Layer 4 of a small transformer language model trained on English Wikipedia (10 layers, counted from 0, width 96).
Take only the direct path to the model's output, skipping the later layers: a vector added to the residual stream pushes a token's score in proportion to its dot product with that token's output vector.

Output vectors of the tokens that the questions are about. A number n stands for (n - 500) times 0.0028.
"ver": 441,270,277,554,491,500,696,401,745,352,500,625,607,521,689,479,467,303,370,708,393,466,318,609,492,436,284,335,585,656,317,618,686,344,566,513,530,157,753,285,614,696,456,684,340,443,424,481,465,531,474,382,368,625,531,526,396,494,522,376,734,556,460,600,500,477,605,525,483,295,569,529,650,574,617,268,381,406,646,500,484,361,500,483,541,476,599,643,144,603,533,523,500,576,566,325
"ames": 685,645,643,424,312,494,588,466,402,526,310,504,442,459,500,428,324,375,246,554,436,537,419,788,553,246,341,542,620,577,525,788,487,578,793,418,381,251,462,338,585,508,685,600,616,394,474,459,332,524,552,504,357,756,336,524,212,597,543,519,429,704,663,406,720,677,322,653,331,682,322,578,342,553,524,451,624,655,246,580,808,655,854,202,575,672,363,403,504,623,324,537,546,558,386,521
"ly": 470,464,653,324,794,542,597,517,277,532,740,525,539,628,505,277,225,295,410,563,584,684,477,457,500,235,392,664,500,510,713,492,459,593,572,705,420,262,703,408,590,691,617,459,638,484,426,490,527,494,728,286,605,561,194,600,630,751,476,330,543,463,540,538,359,443,720,405,515,422,168,594,484,581,298,365,187,665,726,361,527,634,667,477,527,484,289,383,480,568,917,529,334,522,759,606
"uring": 237,769,407,430,138,471,639,402,490,512,475,423,452,665,436,359,596,273,544,718,541,438,635,734,602,289,495,582,188,191,496,601,384,701,841,618,462,581,662,556,310,524,209,750,363,241,437,473,353,510,517,535,468,531,213,636,452,664,644,452,588,630,471,863,711,452,429,578,305,420,354,220,479,484,607,572,391,792,513,705,402,694,527,418,647,614,338,464,504,773,692,682,729,594,299,522
"189": 331,611,390,614,307,416,643,382,526,412,578,592,566,463,404,638,349,559,356,561,405,425,694,361,600,538,542,520,370,366,410,387,460,551,491,676,608,607,425,330,586,523,394,595,347,454,513,427,460,572,476,570,408,466,462,612,345,654,649,408,568,548,423,630,702,579,633,485,360,717,405,373,409,397,511,388,468,752,568,472,423,345,668,583,629,461,518,465,506,583,544,406,442,487,418,481
"itz": 561,392,474,649,603,327,746,537,248,546,600,734,379,741,432,741,425,288,531,604,633,656,671,262,403,434,571,600,350,636,516,474,428,555,642,647,541,453,440,176,492,594,594,388,330,481,611,608,228,497,511,621,581,657,307,602,655,379,495,606,584,830,428,707,657,487,548,608,447,573,233,416,284,543,588,539,618,482,524,456,271,403,476,540,854,703,277,415,549,470,590,512,334,596,540,520
"″": 184,446,553,339,115,456,562,462,314,466,645,431,577,261,467,356,438,482,589,717,508,646,786,352,415,638,253,625,571,413,318,539,380,321,512,604,270,288,626,326,377,602,294,423,164,451,474,649,272,593,595,513,589,490,348,583,404,458,386,508,637,385,627,495,572,557,645,645,438,482,348,253,254,557,198,496,610,630,396,538,438,376,793,458,544,562,408,592,516,718,433,565,422,364,462,685
"ours": 425,290,482,333,233,503,741,588,530,592,304,487,524,374,441,724,464,266,505,564,533,717,514,561,529,557,413,635,590,595,184,652,315,410,623,299,306,639,652,290,482,571,265,748,310,285,691,575,354,532,393,566,732,588,442,365,522,387,303,441,529,591,365,578,837,610,547,508,337,706,474,580,433,539,455,730,564,779,470,206,412,532,513,188,619,570,294,376,642,693,593,231,732,474,508,500
"ering": 521,491,222,631,390,454,630,213,481,455,571,412,477,672,759,579,496,572,468,489,632,593,579,430,695,410,650,250,389,346,685,311,443,354,657,346,494,576,734,516,471,567,262,544,351,305,609,570,344,534,419,682,270,632,198,566,528,393,597,717,497,766,562,610,644,352,673,642,400,491,319,480,323,558,414,484,356,486,569,308,365,647,604,211,341,662,158,365,427,647,627,599,397,489,680,340
"ational": 518,173,629,630,291,421,655,368,672,627,458,614,636,360,407,477,682,648,432,448,697,495,556,605,479,357,341,213,567,109,308,572,694,500,734,299,493,437,591,496,518,351,216,243,538,580,669,532,311,538,549,636,480,696,238,684,483,343,436,353,598,729,693,446,753,617,345,699,291,519,368,532,621,451,465,433,638,535,277,362,712,505,588,366,454,881,289,588,593,561,537,618,505,522,719,757
" may": 231,585,400,525,277,465,526,578,555,426,333,434,535,677,255,472,343,513,470,600,489,465,569,553,528,516,477,387,181,482,396,565,463,497,616,535,484,491,641,546,506,606,623,481,673,489,677,727,476,538,661,565,422,514,237,517,442,492,540,586,593,432,458,546,515,443,414,623,505,586,535,587,418,378,435,271,623,527,468,430,456,562,583,513,333,554,296,505,442,461,604,543,436,455,524,506
"C": 263,377,314,353,522,464,509,445,547,604,365,528,497,522,393,402,335,569,430,426,497,428,491,607,450,623,567,414,574,486,483,355,424,579,378,667,534,550,443,460,398,433,503,383,385,536,465,363,599,482,492,358,460,558,346,449,474,595,471,586,584,434,465,378,768,551,612,586,375,515,615,366,597,536,577,588,526,595,319,349,506,597,535,744,612,705,550,455,479,489,546,367,381,527,528,365
"resent": 370,353,645,359,564,356,522,491,186,503,301,620,431,576,629,694,343,234,431,703,471,452,641,571,300,616,759,632,335,441,704,561,603,343,531,334,338,598,738,279,353,591,334,557,313,368,572,532,349,537,192,513,638,631,406,744,461,487,684,713,603,553,695,505,376,474,705,578,269,472,371,154,242,521,219,657,465,621,604,500,584,352,625,670,528,794,378,504,607,700,415,581,654,470,702,372
"ld": 597,357,289,235,653,362,516,534,374,540,452,577,374,594,495,691,413,308,440,534,512,662,456,433,115,377,537,515,318,566,292,630,289,314,500,536,396,480,525,312,274,672,542,732,433,363,619,429,523,518,586,391,393,559,223,601,254,650,739,534,694,655,445,472,483,364,401,620,435,791,496,495,344,571,389,332,378,443,771,710,588,186,630,495,631,326,582,610,430,520,394,556,193,642,504,567
"ite": 409,259,397,423,566,342,756,500,516,545,543,419,494,596,523,456,536,359,496,608,507,537,346,389,637,402,362,491,433,567,476,707,493,575,588,233,460,460,372,371,444,516,176,240,634,490,514,521,431,494,546,549,659,381,602,614,674,281,621,399,624,424,376,349,486,509,451,526,479,407,470,708,380,424,336,437,657,567,555,521,339,711,441,302,743,670,468,516,303,562,382,437,496,521,584,369
"ty": 336,145,634,319,485,455,664,782,358,476,634,589,592,383,628,556,482,581,583,536,479,632,593,517,483,118,432,619,123,252,722,636,620,330,586,500,401,521,561,470,311,492,713,289,462,698,651,404,575,506,406,434,768,645,395,831,517,538,692,385,562,753,340,442,273,676,491,512,416,420,398,527,621,487,560,462,589,630,358,340,565,408,588,519,436,457,223,791,309,562,560,357,543,377,734,792
"Personal": 147,377,455,394,521,435,528,351,456,487,541,311,491,280,92,398,515,516,495,728,612,495,814,424,606,604,453,429,463,471,593,645,298,238,587,592,411,601,538,266,414,281,195,689,155,491,933,605,461,591,527,442,448,873,227,478,589,692,629,578,611,500,433,702,500,592,778,544,205,746,416,500,532,483,483,431,451,658,481,476,717,400,490,474,809,981,341,718,487,711,414,482,505,735,534,738
"183": 342,550,304,430,345,343,552,463,531,421,519,583,451,433,358,560,431,515,474,451,563,453,679,400,401,500,478,496,338,307,438,342,553,583,453,532,598,570,662,240,286,586,372,507,293,558,500,427,422,584,587,500,361,421,372,696,392,552,728,419,580,485,472,589,616,664,614,503,373,650,312,459,414,433,473,484,597,750,516,533,423,309,714,431,438,435,496,503,546,506,507,455,360,382,384,404

Output weights of attention head 2. The head adds the sum of these rows, row i times number i of z. A number n stands for (n - 500) times 0.0015.
o0: 590,573,571,427,638,720,666,599,345,587,476,508,279,265,326,256,731,469,273,450,777,615,626,452,628,401,348,428,550,531,574,621,640,560,172,496,305,550,632,494,510,553,364,457,298,541,540,600,528,384,518,492,403,694,609,643,620,612,687,581,389,608,469,386,415,475,370,640,552,510,457,619,617,658,556,542,454,329,493,361,477,432,459,453,549,697,541,653,528,462,504,683,531,540,338,633
o1: 721,594,298,560,648,785,469,685,467,374,471,356,640,339,508,528,833,411,495,524,651,257,432,647,387,615,471,615,505,604,520,378,682,494,599,397,578,748,496,664,470,638,542,534,651,514,543,563,559,427,653,591,358,369,732,517,477,745,553,626,481,556,522,607,447,572,531,630,608,657,726,517,368,477,447,689,662,563,281,207,534,425,695,427,172,416,518,567,273,407,635,724,513,479,447,437
o2: 743,356,309,469,625,244,563,544,515,591,704,563,567,506,282,340,705,229,505,639,471,736,454,624,254,552,638,559,410,578,599,414,443,211,498,542,625,278,657,758,295,451,641,133,412,416,552,699,472,327,413,634,355,522,458,365,465,521,671,579,361,660,520,569,330,359,634,362,587,477,668,604,592,543,428,652,640,485,375,547,361,401,436,524,291,563,577,376,656,704,576,639,334,594,451,656
o3: 744,507,768,569,391,383,774,352,585,519,578,376,469,588,215,249,389,274,399,621,282,301,680,322,433,470,557,296,720,454,303,407,277,538,611,688,558,427,445,266,512,539,467,321,754,415,428,461,728,438,317,704,305,369,323,714,569,500,563,613,504,426,429,367,422,614,381,374,480,852,495,407,460,591,480,320,620,479,503,246,493,499,723,827,557,645,176,565,403,363,488,362,424,489,487,401
o4: 530,335,466,410,402,696,733,285,816,283,369,663,479,587,409,284,485,645,745,598,491,529,373,742,465,855,404,413,360,524,243,854,435,629,234,271,420,557,380,573,299,523,299,392,456,521,615,459,600,656,490,340,483,488,535,491,557,446,336,395,674,597,600,419,582,314,484,403,339,416,582,633,541,466,626,492,365,508,394,359,495,461,493,100,757,353,598,590,531,456,419,217,263,505,485,436
o5: 432,805,749,426,385,266,436,635,570,502,627,555,387,513,410,281,556,593,322,571,588,382,681,783,714,564,546,502,563,552,367,343,496,623,273,765,644,484,606,494,172,616,482,423,675,364,426,518,330,682,379,150,475,602,430,638,570,584,727,648,399,634,801,484,429,561,410,347,323,580,388,422,620,609,639,540,674,403,523,547,412,590,490,540,685,430,335,570,425,598,459,569,603,94,633,426
o6: 549,371,941,343,678,955,513,846,562,573,349,593,394,503,427,267,554,681,440,500,698,616,677,488,174,451,715,416,591,469,467,688,723,697,488,663,485,560,520,733,601,663,624,502,449,518,585,519,579,520,462,476,445,726,197,452,539,486,253,773,583,617,496,533,454,602,242,670,640,495,349,168,535,494,773,391,586,507,420,734,525,595,508,322,457,635,504,346,503,575,522,714,580,561,612,631
o7: 349,444,353,279,555,514,413,361,583,421,780,530,589,365,522,605,483,204,328,487,564,602,482,598,496,533,548,387,506,472,742,708,595,662,429,453,576,574,467,575,549,580,377,436,569,404,313,453,478,775,526,343,506,636,618,363,576,473,254,336,603,501,565,737,750,609,517,566,955,637,491,517,473,503,427,578,534,599,743,491,518,432,500,571,138,326,413,628,228,483,579,525,407,471,565,628
o8: 337,628,378,316,521,735,327,435,272,720,732,428,458,550,644,690,402,549,561,389,466,498,365,502,537,276,656,439,483,398,586,401,390,430,648,609,759,439,420,516,556,502,452,685,542,587,637,468,454,577,768,550,463,601,732,468,498,280,584,377,505,359,331,484,532,522,633,566,759,522,616,653,562,579,494,459,569,575,549,726,536,380,637,356,683,630,492,496,578,516,642,227,406,642,547,635
o9: 521,532,274,640,344,682,473,455,762,460,507,672,473,647,534,417,485,409,269,628,497,231,646,491,566,241,545,639,572,440,265,578,404,308,700,464,712,374,400,778,436,433,549,504,699,195,712,613,610,645,207,362,362,575,648,496,544,476,696,461,409,364,491,478,589,615,375,608,402,460,521,757,232,472,590,368,622,566,427,395,400,674,316,557,406,401,457,489,469,693,546,437,390,510,461,467
o10: 546,427,620,354,453,725,759,518,478,227,320,382,479,558,440,544,297,313,391,472,151,416,428,628,403,315,520,608,503,422,499,524,413,443,262,470,507,454,423,434,338,306,364,665,424,632,349,539,575,319,589,355,576,564,406,466,797,566,294,139,366,610,275,509,682,489,693,685,420,485,536,481,761,571,609,547,673,439,677,480,391,486,489,497,661,702,576,827,668,357,538,407,596,654,566,618
o11: 727,103,312,503,641,380,665,593,349,727,487,385,558,523,500,609,662,389,470,486,344,702,591,305,577,468,395,613,294,381,524,787,509,585,543,659,563,454,547,532,426,461,635,465,462,467,260,325,552,626,268,637,169,464,673,360,318,420,642,560,461,624,139,642,317,608,611,595,456,373,556,750,496,310,507,541,693,254,342,165,448,549,403,400,535,471,451,245,299,445,336,394,495,417,589,678
o12: 652,589,300,333,688,434,563,376,371,399,583,602,591,533,678,366,836,475,494,725,454,739,672,427,437,563,394,721,564,283,462,627,445,506,385,476,500,408,501,507,277,574,688,421,557,424,597,415,551,219,545,621,460,417,696,439,578,759,354,412,516,683,542,395,444,721,557,327,623,23,456,486,497,485,751,605,375,291,693,406,630,490,505,410,484,596,402,515,355,464,363,367,564,476,365,616
o13: 283,560,515,462,582,503,434,652,620,516,516,544,419,384,459,353,640,512,685,631,672,740,601,732,617,434,648,542,571,347,492,263,731,525,347,456,738,506,432,547,466,653,638,560,687,712,755,535,677,435,591,293,260,524,514,769,632,354,622,533,712,306,618,308,323,417,641,474,595,330,573,507,788,497,363,416,777,390,396,619,526,371,351,550,528,256,456,546,510,386,372,565,452,415,476,413
o14: 467,692,669,586,441,416,759,493,337,495,529,546,409,633,403,761,460,568,300,557,490,526,450,658,718,491,503,511,424,557,535,420,526,471,360,264,366,788,665,673,545,479,464,510,629,313,667,797,219,253,314,766,526,642,451,552,485,443,272,421,445,435,561,725,691,469,338,439,70,602,550,509,530,478,324,277,648,555,328,264,488,484,262,349,414,541,551,625,357,835,531,665,398,383,542,396
o15: 683,548,736,528,311,526,452,239,614,593,562,333,204,355,556,744,342,520,564,473,429,452,526,383,580,221,542,474,439,475,679,646,589,462,827,509,558,238,339,753,552,905,608,408,530,384,394,473,399,488,577,495,676,454,392,510,668,642,374,602,574,558,534,467,318,413,302,339,389,578,538,491,865,658,554,568,567,538,603,341,716,535,474,541,626,325,294,428,384,534,559,571,672,520,720,487
o16: 380,265,574,642,600,539,611,856,596,538,721,572,671,285,575,513,324,743,476,600,546,394,730,480,448,376,310,687,653,486,423,245,419,762,254,464,495,476,501,621,540,304,460,681,285,687,394,328,558,521,460,410,482,261,637,473,526,557,358,630,347,608,331,182,420,567,564,250,558,607,354,813,306,609,398,297,656,451,599,426,555,439,420,553,789,392,677,479,525,723,515,224,518,500,480,657
o17: 484,497,485,335,691,736,156,365,419,333,517,331,623,567,578,728,644,520,427,598,633,412,516,319,329,430,425,360,626,567,719,466,319,686,343,526,651,582,466,278,48,391,343,359,378,510,685,495,518,680,616,468,527,300,215,502,630,420,538,667,428,634,392,456,328,575,651,485,507,731,372,743,454,300,394,587,501,454,464,738,555,791,664,337,527,465,643,314,474,385,734,433,695,590,544,358
o18: 365,611,409,734,612,74,537,559,469,686,521,625,509,530,192,613,720,479,515,385,382,722,351,764,391,725,114,673,632,377,391,312,423,224,526,637,446,532,395,366,672,496,429,439,699,530,509,801,580,666,421,407,568,587,594,524,450,502,564,495,280,453,572,539,577,256,479,429,443,587,478,616,565,660,633,469,475,611,643,447,793,426,495,576,522,580,669,565,505,222,716,566,407,582,569,681
o19: 555,496,588,533,548,224,437,401,660,622,612,266,650,538,361,377,607,551,663,429,696,524,362,355,423,470,485,386,610,315,523,561,380,526,472,424,475,552,483,409,292,470,690,632,601,302,587,413,589,464,520,525,508,505,690,392,547,648,291,807,514,409,740,603,365,583,679,656,408,213,552,786,420,560,617,642,460,297,478,620,697,525,344,453,523,566,624,476,648,587,475,446,537,503,376,519
o20: 562,528,297,412,272,310,252,425,477,481,551,580,310,549,549,398,392,528,482,393,728,332,396,205,622,379,673,532,394,660,237,603,818,661,334,482,496,597,782,375,412,424,550,408,363,510,317,479,632,519,522,493,364,309,621,315,521,367,706,453,792,251,489,345,313,508,471,534,629,554,295,717,646,492,504,463,600,756,569,424,337,521,608,605,265,587,455,386,637,528,674,489,150,511,449,488
o21: 588,621,538,477,318,478,660,539,537,417,555,763,739,336,441,257,413,334,233,337,160,520,450,666,376,437,640,699,297,355,493,761,438,273,653,518,738,606,398,349,968,533,572,560,472,527,729,514,489,505,291,347,152,487,767,243,684,624,514,544,694,531,585,381,535,605,505,550,599,498,792,640,317,182,400,432,498,471,612,368,579,781,480,727,617,435,416,574,435,575,354,566,780,661,628,744
o22: 718,378,527,274,635,117,464,513,496,379,465,530,381,292,543,658,747,515,610,443,793,567,471,371,543,347,527,615,579,361,737,736,453,483,754,200,409,657,416,723,343,536,326,462,507,606,518,634,415,143,534,570,427,564,613,550,560,665,556,629,369,702,691,498,394,576,198,562,338,542,646,612,538,663,602,361,758,655,459,594,712,607,645,572,668,344,687,317,560,568,627,452,492,240,423,638
o23: 399,751,466,366,485,345,333,464,209,658,537,558,664,381,500,432,457,489,432,623,497,626,347,513,281,379,202,403,494,502,288,375,669,464,562,322,606,594,508,755,827,471,367,849,637,518,441,521,792,670,627,808,678,497,399,386,456,465,388,497,480,545,721,490,686,762,752,310,396,495,698,298,513,627,740,312,387,372,253,457,407,484,400,766,575,529,581,499,506,495,348,674,664,515,542,695
o24: 390,364,818,475,376,369,443,344,580,456,619,496,526,331,618,572,741,640,503,653,488,528,491,597,543,478,497,751,708,326,773,505,679,346,615,650,495,441,645,292,417,524,646,652,459,155,608,662,416,718,509,425,514,617,644,643,549,351,471,421,384,435,486,398,335,482,365,595,474,381,638,212,491,711,573,121,449,541,324,542,678,596,720,417,597,291,428,690,419,661,704,511,576,548,348,798
o25: 635,285,481,434,362,307,418,685,596,665,70,476,478,604,393,193,519,568,221,587,357,627,552,686,365,370,512,466,496,605,600,509,473,425,307,472,437,335,337,450,665,504,219,410,453,543,626,461,607,408,727,662,607,474,665,516,234,277,584,247,553,523,521,709,276,478,563,527,612,338,514,601,661,692,544,139,501,694,662,704,546,511,349,373,744,334,241,499,521,470,407,524,448,623,453,490
o26: 371,420,492,532,493,711,515,403,493,278,407,341,436,443,503,658,420,560,566,698,591,325,453,330,642,438,655,640,340,528,400,470,353,343,666,571,444,417,397,468,345,559,497,641,651,612,279,308,397,459,432,474,596,513,267,423,434,347,629,497,308,440,666,554,632,653,609,496,696,496,515,547,458,527,730,616,423,512,448,622,686,213,395,580,540,358,535,708,580,488,351,527,570,418,703,599
o27: 519,494,603,390,718,415,700,374,384,503,407,350,469,217,324,523,500,543,561,358,693,466,557,771,588,350,488,349,508,396,241,329,319,454,604,315,509,536,627,453,564,482,719,285,397,286,450,766,584,372,594,678,326,752,450,474,251,265,610,279,425,289,539,437,602,428,317,500,530,475,317,692,823,533,554,609,464,355,449,586,542,561,562,599,603,546,609,378,442,608,457,593,489,389,512,526
o28: 593,443,518,401,615,370,309,483,585,554,344,313,458,662,474,265,554,382,605,712,471,574,423,525,467,796,455,450,562,581,530,561,662,502,483,495,228,306,353,301,495,450,653,553,412,936,364,269,598,717,362,395,588,541,459,352,461,490,520,384,503,744,494,283,357,508,366,344,447,138,527,783,472,355,446,772,677,487,427,492,725,503,380,488,502,355,560,345,687,602,328,549,504,642,599,653
o29: 364,395,414,491,355,623,486,570,384,773,599,780,633,164,399,616,493,407,373,663,524,488,530,296,504,544,496,328,530,406,326,373,497,630,575,740,723,733,554,426,598,421,553,410,351,532,433,387,433,372,332,476,432,744,546,703,495,524,354,320,403,155,550,488,549,716,483,604,369,318,485,473,333,689,547,448,564,736,542,355,240,616,664,503,483,614,681,546,428,337,239,754,199,484,567,587
o30: 501,294,621,294,511,574,528,446,651,498,474,369,584,547,572,784,564,507,493,391,294,214,551,400,716,405,520,187,654,489,509,199,437,495,473,617,648,395,499,516,347,546,316,524,631,552,558,515,533,510,638,423,508,398,443,572,466,247,558,646,703,559,487,600,638,418,233,268,508,558,556,526,636,435,414,454,365,379,685,553,413,508,450,329,772,466,413,232,448,561,320,357,485,383,508,470
o31: 689,741,702,615,563,81,695,648,383,292,302,523,703,585,357,358,647,783,645,714,657,281,260,666,621,569,584,221,420,690,399,348,511,529,471,564,763,396,363,592,574,556,435,516,673,357,447,632,390,489,684,736,296,517,616,551,246,357,402,348,300,556,588,301,569,372,510,600,434,642,236,383,519,611,501,291,683,596,457,289,316,558,635,334,401,483,540,568,435,513,465,614,483,523,489,551

Each question shows a token from some text and the vector z that the head gathered there. A number n stands for (n - 500) times 0.0035.

" in": 508,511,444,539,488,518,502,390,510,492,451,570,539,515,474,446,573,520,559,516,504,532,491,557,459,477,556,403,529,598,431,500
Which of these tokens does it push up most? "189"

"b": 347,409,464,567,548,499,640,387,489,577,605,473,439,428,491,554,489,511,523,432,402,500,464,506,435,478,551,457,627,518,442,572
Which of these tokens does it push up most? "ames"

" and": 457,497,527,530,469,472,559,572,522,477,465,492,500,536,469,417,469,543,521,449,487,460,453,575,473,506,472,400,469,496,472,500
Which of these tokens does it push down most? "ames"

",": 470,453,543,551,521,502,540,450,484,529,437,576,464,516,462,440,447,527,558,468,538,530,449,566,445,486,464,496,542,517,471,469
Which three tokens does it push up most, strongest first? "C", " may", "itz"

"s": 519,520,515,445,505,475,512,554,481,501,508,516,469,522,591,477,483,556,483,492,504,500,492,531,562,510,465,473,557,495,438,467
Which of these tokens does it push down most? "189"

"art": 485,511,461,524,522,472,476,513,498,509,465,564,554,488,469,465,490,527,509,513,514,583,487,556,490,517,519,501,570,479,483,441
Which three tokens does it push up most, strongest first? "ver", "ite", "ld"

" by": 453,471,427,463,479,454,557,478,527,434,541,494,450,442,409,517,583,570,520,477,525,484,414,441,415,523,448,452,514,475,494,442
Which two tokens does it push up most, strongest first? "ly", "C"

" was": 527,403,484,571,498,528,512,460,483,482,463,481,527,532,481,401,517,506,540,513,451,469,457,547,533,537,492,463,537,564,452,537
Which three tokens does it push up most, strongest first? "″", "Personal", "C"

"h": 455,366,378,443,520,565,546,589,564,549,509,362,524,697,461,496,431,514,497,610,514,542,418,583,656,507,448,554,572,436,467,316
Which of these tokens does it push down most? "itz"

"um": 493,446,530,517,614,518,558,557,483,518,493,547,508,591,462,499,477,543,585,548,495,529,481,517,528,525,424,515,522,469,582,414
Which of these tokens does it push up most? "ver"

"r": 509,566,459,474,481,516,570,545,543,441,418,536,425,509,457,430,701,603,430,560,544,402,469,559,574,482,539,481,487,436,564,510
Which three tokens does it push up most, strongest first? "183", "″", "ly"

"5": 415,585,552,533,536,428,476,637,544,502,522,489,450,613,475,472,429,524,578,463,548,455,426,493,527,555,481,436,518,401,488,552
Which of these tokens does it push up most? " may"

"a": 544,451,441,600,577,462,618,568,594,463,522,611,472,531,486,575,487,629,452,550,584,571,528,462,528,442,420,503,433,433,558,366
Which of these tokens does it push down most? "″"

"z": 448,418,464,393,490,510,553,498,465,501,439,515,512,521,556,536,449,580,395,483,582,520,451,512,522,492,483,499,428,453,541,420
Which two tokens does it push up most, strongest first? "ering", "uring"

"u": 474,409,471,476,514,559,519,466,480,467,482,440,433,493,471,471,532,509,475,458,539,417,462,505,461,500,478,458,465,521,483,505
Which of these tokens does it push up most? "183"

"ey": 492,475,506,433,491,546,515,479,435,461,485,441,399,511,480,477,537,503,484,464,474,478,433,526,547,492,475,446,497,463,458,439
Which of these tokens does it push up most? "resent"

"ous": 478,466,511,606,502,493,604,489,525,481,465,458,522,572,402,447,475,518,477,515,500,407,471,551,447,473,561,387,502,547,481,436
Which of these tokens does it push down most? "ours"

" the": 496,446,508,530,431,593,550,436,481,482,505,441,478,502,476,476,510,567,472,481,471,453,444,514,463,522,474,438,482,527,427,454
Which of these tokens does it push up most? "resent"

"ill": 444,418,489,612,519,495,601,379,526,576,644,490,440,392,523,536,466,528,528,461,388,477,450,596,411,553,534,477,603,466,471,575
Which of these tokens does it push up most? "ames"

"d": 516,483,433,458,525,521,550,511,497,490,534,553,520,546,470,498,518,492,466,475,469,472,420,476,561,480,503,439,598,465,439,423
Which of these tokens does it push up most? "ty"

"G": 450,493,539,530,500,443,546,558,503,488,486,501,469,526,481,512,476,488,497,476,513,444,469,569,484,572,531,413,527,447,529,472
Which of these tokens does it push up most? "ld"

":": 536,531,477,627,454,428,613,453,525,442,537,511,531,489,510,413,538,569,513,477,437,411,495,495,443,540,449,556,453,534,480,573
Which of these tokens does it push up most? "itz"

" S": 505,395,556,474,512,492,455,445,468,482,485,527,498,408,507,543,504,477,522,554,521,437,472,539,493,604,500,481,525,475,529,446
Which of these tokens does it push down most? " may"

".\n\n": 544,348,461,691,620,416,611,465,654,537,441,469,417,440,426,507,604,536,472,527,558,378,445,548,414,594,621,493,562,453,549,433
Which of these tokens does it push down most? "resent"

" is": 510,410,451,579,492,510,576,458,479,441,458,489,428,508,475,408,526,500,592,416,482,472,457,543,480,535,436,531,498,544,568,587
Which of these tokens does it push up most? "ational"

"ri": 472,434,470,498,546,532,464,449,433,462,521,431,452,489,476,481,550,590,512,493,532,457,542,457,449,508,458,504,510,503,497,472
Which of these tokens does it push up most? "183"

"A": 429,506,568,497,498,450,511,545,495,481,503,536,449,519,538,546,482,480,495,472,528,435,529,573,453,576,509,411,526,448,560,471
Which of these tokens does it push down most? "Personal"

"i": 398,348,498,507,517,517,560,558,412,447,442,604,559,414,476,528,514,463,507,458,496,442,468,460,490,508,546,400,502,457,509,437
Which of these tokens does it push up most? "itz"

"al": 570,473,508,537,594,418,604,568,552,453,476,694,518,516,467,563,553,622,456,553,518,587,521,502,504,462,454,551,479,433,580,392
Which two tokens does it push up most, strongest first? "ty", "ite"

" to": 402,514,355,360,508,548,409,401,524,557,410,567,595,482,417,339,470,458,564,436,475,637,546,621,361,454,605,373,520,780,280,559
Which of these tokens does it push down most? "ly"

"red": 508,340,474,513,483,511,504,431,506,472,446,489,532,438,412,453,515,494,474,493,497,462,459,480,490,570,533,472,534,557,474,505
Which of these tokens does it push up most? "″"

"wn": 512,493,429,454,532,538,585,501,504,491,532,545,484,566,467,503,523,496,468,451,491,454,424,477,550,459,494,447,584,465,454,437
Which of these tokens does it push down most? "ering"

" top": 491,349,472,494,487,527,513,433,489,448,440,502,529,407,411,439,541,508,477,473,474,493,443,466,515,578,546,462,514,561,470,507
Which two tokens does it push up most, strongest first? "″", "itz"

" Sm": 455,465,546,576,547,499,551,421,458,550,411,531,381,559,535,453,434,463,599,533,506,529,472,599,446,515,507,537,545,490,490,538
Which of these tokens does it push up most? " may"

" later": 575,443,553,504,567,465,584,471,574,549,519,464,460,510,479,376,505,450,569,567,474,455,434,620,432,499,541,518,509,498,492,454
Which of these tokens does it push up most? "Personal"

"p": 420,425,531,460,542,541,553,500,460,577,491,438,498,520,530,427,437,517,497,516,573,490,498,550,419,493,453,479,394,500,438,442
Which of these tokens does it push up most? "uring"

" profess": 478,465,439,504,498,541,452,415,486,518,460,531,552,502,459,423,511,501,537,505,474,529,498,524,448,484,535,444,519,591,409,514
Which of these tokens does it push up most? "189"

" Gu": 470,443,478,444,587,472,492,501,508,497,504,462,463,435,465,489,525,513,516,532,497,489,453,575,441,515,472,517,516,459,494,404
Which of these tokens does it push down most? "ty"

"==\n": 494,392,486,585,552,479,489,516,574,545,474,499,504,486,418,415,450,522,513,457,511,493,470,548,469,585,534,462,537,486,440,437
Which of these tokens does it push up most? "ld"

" Co": 484,508,475,377,548,511,479,512,483,514,538,517,445,462,549,512,509,451,441,441,570,499,434,540,453,498,457,528,525,420,514,479
Which of these tokens does it push down most? "Personal"